Layer 5 of a small transformer language model trained on English Wikipedia (15 layers, counted from 0, width 128).
A neuron adds its activation times its output weights to the MLP's output. To switch it off is to set its activation to zero at one token and run the rest of the model.

Output weights of the MLP neurons that the questions are about. A number n stands for n times 0.0056.
n18: 31 -24 -19 -16 28 25 1 -29 -2 -4 28 -21 14 -38 -41 -12 36 -17 2 16 15 -11 -3 49 53 -35 16 -14 3 -31 -6 -15 -19 14 20 12 -17 22 -34 29 0 3 12 -29 -4 68 3 9 -7 11 8 22 27 -16 2 -10 -15 30 29 42 -22 31 21 -7 20 -35 -8 -13 36 17 13 2 -18 -33 -15 -27 1 -6 -16 13 38 -10 -23 -50 -32 -36 -26 -27 -29 -10 30 -25 20 -3 24 -10 24 1 -11 15 -21 -27 -17 0 -13 4 17 -9 1 9 7 -5 12 10 3 -6 20 37 -32 -19 19 -24 -9 10 -17 10 52 18
n19: -1 8 16 -22 13 6 -22 5 -11 32 39 62 -10 -6 28 84 -2 37 -25 -17 5 3 -51 -14 19 42 -35 12 -19 46 -15 19 -30 59 -27 16 -37 13 48 -25 43 -74 -31 9 -76 -26 14 -39 -14 13 18 -1 10 -4 3 -31 -38 8 13 0 59 22 20 -64 -21 -44 -9 -23 2 -3 7 6 -2 -15 -8 2 14 33 9 -12 24 -5 10 9 11 -12 38 -9 5 19 -37 -13 41 7 -26 -74 -15 32 4 16 -14 9 -37 -12 16 -9 -15 -66 40 28 11 -46 -17 -8 17 16 0 41 27 -14 -7 20 -15 23 -34 0 30 -2
n59: 5 37 12 10 -10 50 -10 40 52 43 -38 23 -5 34 -5 29 9 48 21 8 -25 11 10 -4 -5 -16 42 -8 -7 24 -10 -25 -35 68 10 24 15 7 -22 8 -16 -42 54 10 21 -1 -31 19 -9 -3 7 -7 -19 -9 9 13 -25 -20 -16 13 -15 -44 -30 7 21 -48 -21 4 -7 18 -11 10 -6 13 -32 24 15 -9 -10 0 21 -30 3 -12 -15 16 9 -5 -9 -28 -11 2 -33 4 -29 -5 -14 -19 -19 -11 -51 10 1 -9 -14 -19 -2 -35 -8 -24 12 16 -32 42 -22 18 30 9 6 14 -2 18 15 38 -22 12 -13 -21
n78: -40 -25 31 25 -4 17 36 4 -25 2 -6 -17 -1 -20 -68 3 29 13 0 41 0 19 -40 15 -30 -1 44 -30 -36 -11 -14 6 -16 -43 25 13 -32 -15 17 -26 -27 19 4 40 -12 45 18 -11 0 -6 38 -62 -14 -4 -28 7 -2 28 19 -4 33 -22 10 32 15 15 -36 5 -4 -4 -36 18 7 6 1 -7 -1 -30 -21 31 35 -43 4 -33 -15 -7 -58 -1 32 -4 41 20 -13 29 18 -17 44 33 2 57 -32 -6 -20 -7 -26 -27 32 29 -7 20 -33 19 -9 -37 10 29 12 -12 31 31 -19 48 15 -3 -20 -34 11 45
n99: 7 19 8 14 6 -39 -46 -20 19 -7 7 5 3 -50 21 -2 42 14 11 -6 -39 18 -32 28 -41 32 7 -55 40 1 0 7 15 16 -46 -17 -17 -5 -1 -1 -24 -14 4 21 -31 8 18 25 34 -13 -23 -11 -16 -12 2 31 -45 13 36 -12 39 25 -18 -13 4 18 -27 6 15 32 -5 -58 -1 -27 -24 -7 19 11 13 -13 0 -49 20 50 -20 -1 11 -5 -1 35 27 -11 -2 -17 17 20 -22 9 10 -42 11 20 40 -16 12 -94 12 18 19 11 -14 -2 -33 17 -3 -20 1 24 -17 23 11 -13 52 20 10 12 -53 51
n123: 4 27 5 29 -16 0 21 14 -1 -14 -7 -14 -15 3 -9 -24 -11 -35 -5 17 -12 5 1 33 29 13 -32 -28 8 8 5 -32 10 40 20 -9 35 -6 5 -15 -50 1 3 25 -6 16 20 16 -15 -18 -35 5 -53 10 -8 22 -34 38 14 -3 7 42 26 14 -3 -21 22 3 -16 30 -40 -12 -40 -5 1 -3 39 -29 -23 1 -8 -35 38 -11 -32 59 8 19 -17 -24 -13 -5 -36 44 0 26 11 -47 -38 17 45 31 31 -27 -42 5 -10 -4 18 -2 1 5 -3 -20 -20 21 12 43 23 3 -44 39 12 -8 -70 15 -2 12
n143: -4 32 -19 -1 22 37 45 18 20 -21 24 -8 -25 19 -2 -24 2 9 -22 17 8 2 -29 17 -18 11 11 -10 8 -6 -8 0 -13 -52 -55 21 18 0 -20 -11 62 -34 27 -14 -37 -13 -11 14 12 3 -4 -9 15 -10 -48 47 12 -12 -34 43 4 -1 1 33 -15 22 14 25 13 3 10 -30 29 -7 0 34 -12 -1 7 -35 -15 37 -44 -1 -6 27 -21 29 -10 -26 -44 6 -23 -32 -14 21 19 32 38 -31 15 -15 -39 3 -2 6 12 3 14 -1 -4 14 3 16 -19 -2 4 -20 -19 1 1 -27 -27 -9 34 19 3 -3
n146: 30 -35 -9 19 26 -22 -11 -20 9 -8 -5 -6 16 -2 -32 -42 9 12 -18 6 -8 47 -22 2 71 -16 6 18 -57 2 19 -24 -13 4 -16 27 -40 -26 -9 27 39 -27 -4 -17 -3 -21 12 16 22 20 30 -2 -5 48 20 -25 10 -43 -4 14 -33 21 -11 -25 15 -1 24 26 14 -10 12 23 -6 -29 32 31 -12 -4 -48 -7 26 2 1 1 -1 26 13 -28 11 18 19 49 3 -14 -6 -9 -9 -45 29 5 0 -32 -3 -9 5 38 -5 -39 -6 31 -22 16 12 2 -4 -12 -20 2 -8 15 -12 29 4 -41 -14 -5 7 7
n197: 29 -15 -6 15 23 17 23 -32 -28 -30 2 -10 53 16 28 -10 -32 -5 -32 89 -20 39 -29 -18 17 -43 18 -4 17 11 -11 35 4 8 21 9 -43 28 7 -23 16 -12 -7 -43 10 -31 -11 33 5 -17 -25 -41 7 -4 15 -4 -36 -3 -10 -35 -36 -7 -31 -16 -3 -18 40 -15 10 54 -11 75 30 39 -8 -2 -16 8 14 -11 16 -4 5 -29 -2 -28 7 4 -25 -7 -9 87 -1 -5 -23 5 -2 -14 -15 -18 24 -32 4 0 -6 -15 -9 17 -15 -9 -17 15 27 25 24 12 -5 16 6 0 -45 -14 -1 28 33 -9 0 50
n203: -10 -4 18 -6 -34 -39 -38 11 17 -32 16 41 17 7 5 4 -2 10 -8 3 -23 39 -11 -48 3 -2 -77 1 10 6 2 5 9 59 -5 -35 -42 -10 14 10 -16 19 -6 -7 22 36 -36 4 -3 27 -29 18 26 7 -34 -12 27 -46 -17 -2 28 2 -22 31 1 22 5 -3 28 22 -33 33 36 4 -37 30 1 7 -7 -22 22 -18 -24 -9 0 -23 20 -3 12 -29 31 -25 -24 -50 -8 16 -31 -29 -11 -23 -12 25 -31 3 30 14 -12 6 65 -8 23 0 38 -16 37 48 11 -50 29 -51 4 -4 -20 24 -22 -4 42 4
n237: 38 -11 -18 6 -41 5 -6 35 -20 -42 14 -9 -12 -6 18 2 7 9 2 -14 -20 23 -42 0 20 -22 62 10 -26 38 -8 32 -29 -3 -7 14 -7 -7 -34 -63 12 2 -33 12 15 -31 -29 6 -31 45 -22 9 -2 46 -27 -14 -8 17 -8 14 24 -14 25 -30 6 40 4 33 -30 11 20 21 45 10 -18 10 -17 -35 30 15 8 -25 -12 -7 26 -33 20 27 -9 26 -18 -7 5 -48 -18 -8 -4 -54 4 21 -7 18 -11 -24 13 34 51 3 -5 2 9 9 -12 -34 3 1 -12 20 -9 -5 7 1 -8 46 -2 11 -10 8
n262: -14 18 6 19 14 10 20 -11 0 3 21 -25 18 6 14 6 22 -29 -14 42 -36 13 -34 17 -72 7 -31 9 68 -7 -14 -22 15 17 29 43 -10 -42 14 6 18 -36 52 -5 -84 -6 -13 37 3 -1 -32 10 -10 0 -35 0 15 23 -8 -21 22 1 15 -6 -15 9 -31 -13 8 -19 -19 -11 -51 36 17 12 47 -9 22 2 11 4 8 36 -10 27 6 17 -9 -40 13 -26 -42 -37 13 17 -4 42 13 22 5 -21 -1 -39 -28 54 -7 12 27 -26 8 -55 0 -14 8 -22 42 19 -5 36 -8 -4 -22 12 -45 15 14 9
n339: 61 11 10 -47 -27 7 -2 18 17 17 10 -19 5 -6 -29 8 -47 28 6 14 -27 6 1 55 -29 34 17 11 -22 11 3 32 -1 -7 27 20 -50 22 -9 13 29 -39 -18 -5 -19 -26 -38 -21 -6 10 -31 11 17 5 -17 -28 8 -27 -14 11 2 -29 -23 -11 -22 -45 -9 -69 -5 -5 23 10 -26 11 -13 29 17 -1 39 13 20 32 -2 -33 20 5 29 19 -4 5 -14 -39 10 17 9 -19 20 58 16 15 -41 33 22 -20 15 13 -35 16 -8 4 -16 -14 32 -28 12 48 -4 24 -26 6 -5 -7 3 11 -16 13 -10 19
n342: -10 7 5 -7 35 3 10 4 -7 36 25 11 22 -39 -31 -8 -8 2 -31 -3 -11 22 -17 15 10 2 -23 -24 -5 -43 -9 -45 35 65 2 -28 -28 -2 -8 19 26 -6 -17 24 -36 8 1 -21 7 0 -12 35 39 -28 5 14 -11 -25 -39 5 -32 -9 19 44 35 -36 -8 0 -3 -8 -47 3 12 -5 11 3 -4 -7 -24 -22 -22 -22 -39 11 -9 19 -4 13 -18 26 35 -6 6 -24 -40 10 20 16 43 -36 5 -41 0 28 36 0 -5 -12 -5 34 -14 13 34 33 22 18 1 -31 9 5 20 6 6 21 37 -36 20 -16
n354: -1 34 -7 -20 -11 10 -22 -18 -16 -30 -16 5 0 -2 -9 20 -3 -10 -3 2 -2 -3 29 -44 -55 -12 27 -20 -14 -15 -24 45 36 -3 -52 -17 15 -27 33 -32 -25 -6 6 -17 -34 18 -16 -39 -13 3 8 0 14 26 14 4 44 -54 7 -6 25 -31 4 -21 18 11 -36 8 23 -30 25 21 35 -12 -34 37 24 -12 -29 27 -28 7 23 24 24 -23 8 11 -21 8 4 -3 -11 -10 9 11 -19 21 28 56 12 55 19 0 16 20 -18 -26 -52 -16 -7 15 8 7 8 -12 -8 8 4 -21 26 33 35 -20 12 -1 -4 28
n372: 5 -7 -4 -16 0 1 11 -45 -5 -31 12 -4 -24 -3 43 -23 -34 -1 -13 9 -12 -3 53 32 -9 -3 -24 10 -39 26 27 -5 50 -16 -22 45 34 -11 -48 31 13 -9 19 10 -7 -24 4 17 -7 -4 10 47 -12 -13 3 -35 4 -20 8 64 -30 23 13 12 -44 14 -11 -11 -16 2 -19 34 -2 24 14 -6 -13 -35 -79 -8 2 -11 15 -3 16 -27 -14 -6 20 -21 5 -63 38 -17 17 -27 -16 59 -3 16 -37 4 -9 29 21 -9 -20 8 -9 22 20 36 46 -28 24 45 23 75 -18 -24 38 7 -54 -9 4 -42 9 4

Each question names a token from some text and the token that comes next. It shows the activations a of the neurons there, in the order above. A number n stands for n times 0.038.

Then comes g, the gradient of the next token's log-probability with respect to the MLP's output, scaled to length 1. A neuron's effect is roughly proportional to its activation times (output weights . g). A number n stands for n times 0.0038.

"b", then "'s"
a: -2 0 0 0 0 0 0 32 -2 13 -1 0 0 -1 29 0
g: 36 31 2 15 -4 21 -2 -28 9 -3 -13 13 -3 17 -25 -48 1 8 -21 12 -7 -21 6 -18 15 46 -17 3 -51 31 23 16 -28 64 -17 9 41 -19 -11 11 11 5 -24 36 -34 -3 6 -11 11 -34 20 -27 8 -46 11 5 -11 26 14 -34 -37 36 -12 9 28 7 63 20 16 -7 -29 8 -18 14 6 -6 60 -3 -30 0 0 -5 -15 -5 42 10 0 -22 10 -30 7 -29 -8 -7 40 7 29 -35 -12 23 14 3 3 -14 -2 -17 22 17 -12 -3 -21 10 -4 -9 5 19 -54 12 -43 24 -13 -36 -9 -45 14 4 8 -20
Switching off which neuron hurts the next token most? n146

"ill", then "ust"
a: 0 0 0 2 14 -1 76 0 0 4 0 0 18 -1 0 39
g: -8 53 -17 -6 49 -9 -26 17 -33 17 30 3 -21 -23 -14 -3 -6 -41 -37 25 -19 4 -5 3 3 -16 -3 13 -25 18 -21 31 0 -3 -21 -29 54 14 -24 -8 21 -7 4 -10 19 -12 30 -32 -45 -15 -1 17 9 46 -31 27 -1 14 -41 1 -21 0 -7 -2 4 -10 -20 -63 -25 -8 6 3 26 -28 0 10 -41 -13 26 -22 7 57 -34 27 18 -9 24 32 16 -13 27 21 -26 12 -14 43 -5 6 8 -2 -33 15 -15 6 8 27 29 -16 -14 25 22 -4 21 23 -34 -16 -3 -12 5 -38 36 -18 3 -26 40 1 29 20
Switching off which neuron hurts the next token most? n143

"on", then "ent"
a: 0 0 -4 -4 0 -1 -1 0 -3 0 -4 35 10 4 9 0
g: -35 19 21 -46 41 -37 33 36 1 -24 10 -28 33 3 -4 -39 -2 19 3 -12 -20 -12 -31 -7 -9 -54 -5 9 -5 32 14 -5 19 -10 0 -20 -4 6 -26 -24 0 8 -38 9 0 19 -19 -2 36 -22 -3 -20 4 10 42 -13 5 18 44 24 39 21 21 -5 -14 -37 -6 -19 30 7 9 -6 -1 33 -18 3 29 -28 15 19 -29 9 -20 -33 -4 -25 65 -10 -14 21 4 29 -21 -47 -35 8 30 -2 -25 -18 -11 -12 32 -23 -13 -26 -21 14 15 35 25 -8 -5 -5 -42 8 23 5 17 -1 4 22 35 5 32 5 18 -46
Which neuron, switched off, raises the next token's probability most? n262

" and", then " bl"
a: -3 0 0 9 -4 -4 -1 -2 0 -1 0 0 17 0 0 -1
g: -2 28 -10 11 -49 5 1 23 -16 -3 -11 16 13 -7 -68 23 10 16 20 69 12 -33 16 5 -16 38 4 -16 -25 -4 -7 5 28 20 9 36 -18 22 -38 -3 31 -23 -4 -5 -14 27 -4 -5 26 -8 13 26 -30 20 2 -14 11 -25 -15 6 -37 34 13 3 9 8 -1 -5 27 -37 10 -2 -5 -44 -22 52 -1 -12 -4 18 5 21 -27 -59 -24 -23 -2 17 -6 -21 -27 -17 -14 5 -3 43 -35 36 10 -6 15 -8 -18 16 -36 -41 -25 -36 -1 22 -14 -2 0 21 -16 30 16 -9 -22 36 8 0 14 46 -13 4 -28 42
Switching off which neuron hurts the next token most? n339

" num", then "ber"
a: 0 0 -4 -4 -4 0 -2 0 0 0 12 -2 -3 -2 0 32
g: 19 -16 18 -12 -1 -17 14 -25 1 -34 27 -17 -48 -18 12 -37 30 10 5 10 31 3 -14 18 -34 14 -31 33 -24 7 14 27 30 -21 15 25 -21 -29 -45 -35 1 64 -9 -9 -17 -16 -19 8 59 -16 58 25 -35 9 31 -31 0 21 3 4 -10 10 -12 1 -17 -23 -6 -10 0 18 25 -12 -10 -2 -5 -32 -11 -16 -7 1 32 18 -17 -25 25 23 -18 -11 22 25 -12 10 -3 -19 -3 13 -32 9 56 32 -14 4 -2 -12 -37 -10 18 -9 -15 11 -14 15 31 50 -24 21 25 19 -2 -30 -63 2 17 15 -22 5 -12 15
Switching off which neuron hurts the next token most? n372

"ing", then " one"
a: 0 0 31 4 -2 0 0 -2 0 -1 -3 0 42 -4 -3 -4
g: 31 48 -6 18 9 24 -18 8 -17 33 18 -23 16 11 54 7 -20 -8 49 8 -6 4 8 -11 -35 11 10 -21 15 39 -14 -17 -29 18 2 17 19 36 6 2 -10 5 14 8 -19 -14 -23 1 -11 6 -25 -14 19 -30 8 8 -13 -30 14 -6 -17 4 -5 -12 -39 -44 -52 12 17 4 21 -26 -58 6 -9 56 -37 7 -19 -5 30 -22 29 -6 4 27 -12 0 66 -14 12 12 -35 19 30 15 -24 3 -9 -27 -20 1 -6 29 -45 -39 -27 -12 -5 -16 -43 10 -4 6 16 -8 0 44 1 16 -13 6 37 -28 30 6 -21 -1
Which two neurons, each switched off alone, lower its probability most, in order? n59, n339

" g", then "ra"
a: 50 -2 0 0 0 -4 0 43 0 0 -4 -3 -1 27 -3 0
g: 6 13 51 44 20 9 34 -17 18 -43 43 -11 1 31 -2 9 -23 5 8 14 -36 21 -27 -1 -11 -27 -11 -20 46 6 -10 -35 -4 52 -38 -9 -17 -46 20 35 -6 -15 3 31 -28 -20 30 -14 -33 -7 27 9 15 -15 -46 -34 2 20 6 30 3 16 -17 -16 -8 23 -7 37 9 4 -21 37 35 1 -18 -2 31 20 46 17 -19 13 22 7 -5 -9 22 -4 26 -47 -42 30 -19 -12 -5 -44 -8 -7 3 1 17 19 11 -14 20 -30 32 6 14 13 -13 3 17 -14 -25 -20 -39 -23 -37 7 -10 -12 -5 -12 -13 -28 -10 -6
Which neuron, switched off, raises the next token's probability most? n18

"av", then "our"
a: 0 0 12 -3 -3 -2 -4 0 0 -1 -2 -1 -4 -3 0 0
g: -8 5 2 3 26 6 -14 11 15 2 -14 -42 -4 -20 -18 16 17 -7 36 -2 -5 -57 -21 11 12 -40 -8 -4 -9 -21 67 49 -7 3 -7 30 33 18 3 -19 8 19 25 11 41 23 -40 5 -5 9 33 -19 -23 21 -30 32 -6 14 -36 -6 24 -21 -10 14 16 17 35 -26 -1 19 -7 -34 12 -13 5 16 -30 -31 -28 -1 -7 -10 -19 -18 6 -11 -32 -20 23 11 12 15 -6 -15 2 -22 -28 10 -38 -17 -7 15 38 -36 28 15 -50 -36 -5 -26 39 9 30 -28 28 11 -8 0 7 -14 33 14 -2 20 -46 -16 61 21
Switching off which neuron hurts the next token most? n59

" He", then " att"
a: 63 -1 0 0 0 0 0 18 -3 0 6 -3 30 27 -4 0
g: 29 9 16 37 -3 -12 8 16 -20 32 12 -8 -16 -16 -16 18 27 7 31 -10 19 0 25 -19 -40 23 -22 17 11 -1 25 -3 19 -57 -15 39 -21 7 -4 5 55 -4 24 -61 -4 -27 -6 11 21 3 -6 -16 -43 13 41 3 -21 1 23 -37 -12 -1 -10 46 31 -32 11 -13 -23 -18 -26 -2 -38 -35 43 -50 29 17 -29 -3 -26 16 13 24 -15 8 32 1 -3 -24 2 22 25 -16 6 14 -17 21 42 43 -32 13 -15 -1 -6 2 -17 15 -29 0 -15 -28 -9 -54 -3 22 -18 -26 -6 30 0 10 -5 -25 4 28 5 -10
Which neuron, switched off, raises the next token's probability most? n18

" bl", then "ue"
a: -2 -1 -4 -4 -2 43 13 -3 0 20 18 -2 -3 -2 0 -3
g: 15 8 -5 20 56 55 -3 -36 -3 -41 -5 56 -5 17 54 23 7 -10 2 3 9 22 6 -2 36 5 17 -3 -1 43 -26 10 19 -21 -30 18 39 -2 21 -14 -1 -34 9 -4 -12 11 -8 -33 15 23 -49 -6 38 -5 -27 -57 26 24 -14 -49 12 12 -26 -8 -38 -4 -10 -16 -14 27 -34 20 -4 -12 2 -31 12 -19 -21 -10 0 -27 -32 -1 -2 0 5 10 32 6 -25 -23 -10 -21 12 21 -28 3 30 10 -42 15 -46 9 41 -12 3 -36 -14 16 21 -14 -9 12 13 13 -17 0 -2 -7 25 34 -4 -9 39 7 -13 -21
Which neuron, switched off, raises the next token's probability most? n123

"ts", then ","
a: -4 0 40 0 -4 0 -3 -3 -4 0 -4 0 23 0 0 -4
g: 43 -51 -22 8 0 -5 18 6 -34 20 35 -53 -24 -32 21 -22 4 9 32 19 -57 2 14 -3 -2 10 34 -8 -17 -52 -12 15 -24 15 27 29 31 14 -37 -6 40 -16 -50 19 -5 -7 -8 17 3 -42 14 -36 22 -8 13 4 -9 -4 10 -2 12 19 -5 44 20 24 -1 10 -20 -31 -2 2 7 -10 -32 -2 -26 11 -15 -9 -1 3 -43 -3 39 -32 24 -9 -43 -15 9 -39 -9 12 13 7 44 0 22 6 26 5 -5 -24 37 16 13 -14 0 18 33 -14 -3 -16 5 10 -8 28 -47 -4 -3 55 -8 -7 -5 19 32 -16
Which neuron, switched off, raises the next token's probability most? n59

"ar", then "re"
a: -4 0 -3 0 0 9 0 -4 0 -1 0 0 0 0 0 0
g: 41 21 -21 -26 28 2 7 -31 0 -42 15 47 -2 13 -11 42 -4 25 10 22 -15 9 -13 28 42 -12 28 -6 -21 18 -16 -43 -28 14 52 13 27 -21 -11 -9 -9 2 6 15 -25 26 -1 28 -35 11 0 19 16 14 -21 -3 -27 69 -23 -3 24 7 -12 -18 7 33 -49 -31 -5 -31 16 -32 -2 30 -3 -21 1 12 -5 -35 21 -16 -16 -6 10 8 0 13 29 8 15 7 -25 23 11 -6 -36 0 2 34 1 -16 -16 -57 -24 -2 41 -20 -15 -4 26 15 -10 18 -21 -4 -10 -14 38 -10 19 -7 -66 5 -27 -13 -26 11
Which neuron, switched off, raises the next token's probability most? n18

"ific", then " U"
a: 0 0 3 0 -1 -4 0 -3 0 -2 0 0 -1 0 -3 -1
g: -2 18 -19 -24 -4 -12 1 21 15 -9 -18 -29 30 18 -46 -54 7 7 36 58 9 -32 -22 7 7 -10 22 -43 -6 8 -13 23 29 -14 -11 5 33 -23 13 -1 0 2 -1 -16 -26 -4 22 -35 4 -24 9 -47 38 44 17 21 -6 10 -40 -13 15 12 42 -10 4 23 -29 16 -8 -8 -24 -25 -1 -30 5 8 -45 20 -40 66 30 -33 10 16 18 33 -14 17 3 -11 4 30 -2 -16 13 -13 -1 -25 7 16 25 17 28 -32 -14 -18 -39 -11 -16 6 31 17 -22 23 -17 17 -17 -36 24 10 27 -29 20 -19 32 -15 -10 16
Switching off which neuron hurts the next token most? n203

" g", then "o"
a: 38 0 -2 0 -1 -1 0 58 0 -1 -2 -2 10 41 4 0
g: 0 27 -16 -2 2 -6 -5 -2 38 -2 14 -20 -22 16 0 0 -47 -14 16 5 -24 -7 11 46 37 -4 41 48 0 -15 -22 1 13 5 1 12 21 6 0 -25 -23 13 23 6 -14 20 11 22 6 3 39 -16 50 -46 -30 21 -8 -16 -51 12 24 21 2 6 -2 2 38 -26 -7 16 -41 2 17 -13 61 -16 -12 16 -6 -4 -46 -19 -27 -7 18 -25 4 40 -17 1 -5 -20 -24 -33 -10 -22 -42 16 16 15 19 -49 -23 -50 8 -5 -6 -12 -10 9 -1 25 -31 24 6 27 5 -8 21 39 -3 0 -8 2 27 25 -2 -70
Which neuron, switched off, raises the next token's probability most? n146

"ine", then "ap"
a: -3 0 -4 6 -2 -4 3 0 0 0 11 -3 -3 -2 0 7
g: -32 7 -6 1 -30 5 -25 -10 -5 -18 32 -20 32 35 -7 -17 48 23 2 34 -63 10 25 -24 -4 31 -30 -7 10 8 43 -34 -19 3 6 -7 -14 3 11 11 -8 25 17 12 17 12 -11 -39 7 -13 -27 69 -4 16 -11 34 -6 5 3 14 1 -17 -14 -19 -53 -34 17 -37 -11 -15 23 14 -32 -8 23 -37 27 12 -22 -3 19 -7 29 25 40 40 9 -26 2 -41 30 -13 -20 21 23 34 -34 3 37 7 9 -14 -4 -12 6 23 -37 -43 22 1 -9 18 12 -27 0 -40 2 -4 6 5 3 5 -6 -13 -47 16 2 14
Which neuron, switched off, raises the next token's probability most? n237

" fl", then "ight"
a: -4 -3 -1 -4 -3 44 -3 -2 0 19 -2 0 -4 -1 0 -3
g: 9 2 -37 -32 -34 -4 -11 -2 -27 34 -6 4 -4 -6 8 -20 5 -19 -2 -22 -8 -17 22 -26 28 21 8 -28 38 -11 3 13 -9 -37 -47 20 26 11 -39 10 -8 30 -19 4 -20 1 -50 9 20 20 -2 -3 -38 5 11 12 -17 10 -26 -3 -6 17 18 2 1 -38 13 18 15 30 41 9 -49 -33 16 22 20 -4 -17 -54 22 14 8 3 3 -15 -20 -75 15 31 -11 18 21 -39 -1 16 44 1 -3 23 -29 26 46 43 23 5 36 -15 16 13 -15 -2 -44 -5 7 18 2 35 9 18 -27 10 -15 15 -18 -29 28 21
Which neuron, switched off, raises the next token's probability most? n203

"ir", then "c"
a: -4 0 0 -1 0 0 -2 0 0 0 -3 52 37 -2 0 0
g: -5 7 4 -26 23 -24 0 1 -6 38 -28 15 -15 -11 17 19 24 -24 -42 16 17 20 26 10 52 20 8 4 1 15 -65 -38 3 -47 8 -17 -12 18 3 -29 -8 49 -25 17 -9 -31 -21 74 16 -9 1 27 13 25 28 -9 -21 10 -39 -12 -5 2 6 -6 -6 -19 -1 30 -1 5 -30 46 -26 25 3 -7 27 25 -17 -12 -3 -1 30 38 -26 -5 -3 9 -27 6 11 2 6 -21 4 -14 -28 -21 -18 -26 14 2 3 -50 -24 7 -28 -16 24 -8 44 -4 -4 -3 24 -21 -46 21 5 4 42 11 -15 0 -48 16 7 35
Switching off which neuron hurts the next token most? n262

"ow", then " or"
a: 0 0 24 46 0 -1 -2 0 0 0 0 33 39 16 0 0
g: -19 -1 15 38 6 3 43 6 -14 25 0 -19 10 -6 -23 0 -4 23 30 60 48 -27 -58 12 7 3 51 1 9 3 -34 4 -24 0 -20 12 39 -14 14 -41 18 4 -4 9 17 -14 21 -11 21 2 5 -15 5 -6 13 -37 -23 -3 -5 -15 -28 12 -10 -14 -11 -29 -21 -1 17 -2 -16 -8 18 9 -9 4 6 16 -33 17 20 -10 -12 23 5 -6 -2 16 -4 28 -31 17 7 -14 -47 -24 -25 -15 -44 28 -3 -33 27 41 -36 26 -8 8 -12 15 -10 22 -26 23 -48 -16 20 -20 46 24 -61 21 28 -42 7 37 22 -19
Which two neurons, each switched off alone, lower its probability most, in order? n78, n59

"e", then "ed"
a: -4 0 19 0 -2 37 0 -2 0 0 44 0 24 -2 -3 0
g: -14 10 3 -52 -11 -48 -8 -14 -32 35 19 15 21 -32 21 2 27 9 -28 -13 18 -12 37 14 5 1 -23 -24 -17 -36 -14 25 39 53 -16 -10 -1 -7 -9 3 -47 49 -6 9 4 -27 15 21 26 -30 -9 -5 -11 -13 -30 -3 -21 6 0 21 -22 67 23 -22 -17 -25 -4 19 -11 20 -20 34 -35 0 -30 13 -23 0 25 30 -2 29 14 -17 44 -32 -16 33 24 28 -41 18 -17 40 10 28 -6 6 10 -15 11 14 -27 -39 -43 -2 23 -4 -23 24 -3 -1 -7 25 -5 -6 19 7 26 0 -12 -3 1 32 8 -17 -10 -37
Switching off which neuron hurts the next token most? n123

"ational", then " c"
a: 0 0 -1 0 22 0 0 0 0 4 0 0 -4 -1 0 -2
g: 23 -28 32 10 6 6 56 4 -38 28 -37 -5 23 32 -26 3 -46 3 21 20 10 -31 -27 23 -33 -17 11 -7 8 25 12 -28 1 4 -26 -6 -25 -12 10 -7 -37 -41 7 9 4 32 1 -17 -23 -25 -3 -33 -6 -22 -10 -31 -22 -9 -25 21 24 20 -36 23 5 -27 22 13 24 -19 10 -28 56 23 -30 -21 66 0 2 37 -4 -3 25 32 -2 27 5 27 4 -6 5 -4 -34 -65 12 -7 13 6 23 -4 -33 7 13 1 14 -37 20 24 43 19 41 -1 -5 15 6 -22 -5 -18 -20 2 12 -30 -5 -15 26 -9 4 -9
Switching off which neuron hurts the next token most? n99

"p", then "et"
a: 0 0 0 0 0 0 -3 0 -4 0 -1 0 -2 -4 -1 28
g: 33 33 -3 1 36 6 -20 20 25 28 -15 10 -7 -20 -5 8 14 -39 -36 -35 -10 44 5 -14 15 11 12 -27 28 33 -16 -3 18 25 -15 -10 4 -21 -37 -20 -10 -21 5 -3 -30 0 -17 -5 19 -13 13 8 -23 11 -41 10 0 -29 1 -10 1 -3 -12 49 62 14 12 27 1 29 -19 -19 40 36 -22 -52 21 24 -4 -32 -14 25 19 -32 -6 15 -5 23 -7 40 -17 -8 -18 5 25 -38 47 9 -21 33 -54 -37 25 -27 47 -3 -3 -18 25 -3 16 -18 15 -8 -33 -17 -8 19 -18 3 5 -8 0 12 -7 -42 14 -24
Which neuron, switched off, raises the next token's probability most? n342

" b", then "ack"
a: 28 -3 -4 0 0 32 -1 7 0 -4 5 -4 8 -4 0 -1
g: 29 33 -22 -9 -59 -15 -2 -30 31 -23 8 27 -3 -17 -17 30 5 10 -8 -3 -36 -12 8 -3 -13 38 -11 32 -8 -27 30 20 -10 -52 2 13 13 -31 -16 -5 29 -36 -26 -17 -20 -12 17 8 29 -18 22 40 21 -5 23 -5 -17 26 36 -7 -11 2 -52 -12 43 30 28 18 18 -17 -42 -31 -5 5 -8 -11 11 26 -30 38 -38 -5 4 6 49 -23 -31 -3 -11 26 -1 15 -8 -34 -25 -11 14 22 8 -8 7 0 -1 34 48 -10 -16 -2 59 -11 3 9 -16 15 -38 -4 -28 -11 15 -8 9 -6 -5 6 44 -9 17 -30
Which neuron, switched off, raises the next token's probability most? n123

"e", then "gr"
a: 0 0 0 0 1 -1 0 -4 0 0 0 0 0 -1 40 0
g: -17 19 18 13 -18 -7 -20 -46 23 -32 14 -21 2 6 0 -13 -68 -16 5 -17 65 43 -7 -22 -2 19 2 -8 -11 23 -14 19 59 -26 -17 -63 -5 8 -17 -39 -45 16 18 -3 4 -2 35 18 -35 0 1 9 24 42 -16 -45 -15 20 17 -9 -17 -12 -14 19 2 7 34 15 39 -36 5 -10 -7 -28 18 29 -14 -5 4 26 7 19 -8 -1 6 -6 17 18 20 16 29 -14 5 -50 -7 -9 -37 10 16 17 10 30 10 -17 5 11 -12 -22 20 27 13 4 -32 4 -51 1 3 -28 16 7 7 -10 -6 -25 49 28 -12 6
Switching off which neuron hurts the next token most? n354

"f", then "l"
a: 22 -4 0 0 0 0 0 5 0 0 25 0 0 -1 -1 0
g: 21 -23 19 0 -33 -25 -1 11 0 9 -5 -24 -30 -32 -33 -26 -8 17 -24 -34 -22 30 13 -14 7 -3 -7 -13 5 -23 -22 32 2 58 35 -18 -19 20 -7 -7 -38 -12 -20 -4 -9 28 48 -20 22 -35 33 48 -2 13 18 -18 -27 60 41 14 -15 -12 -48 -8 -28 -3 -12 3 16 29 9 15 12 5 39 -1 33 28 -2 23 3 8 -40 14 -44 -16 5 2 -9 -24 -23 28 -36 9 -16 3 0 8 -36 -25 -32 -20 -31 6 -1 29 5 16 -18 11 -3 11 3 -35 16 -14 52 -15 26 10 22 28 29 5 21 -6 -1 30
Which neuron, switched off, raises the next token's probability most? n237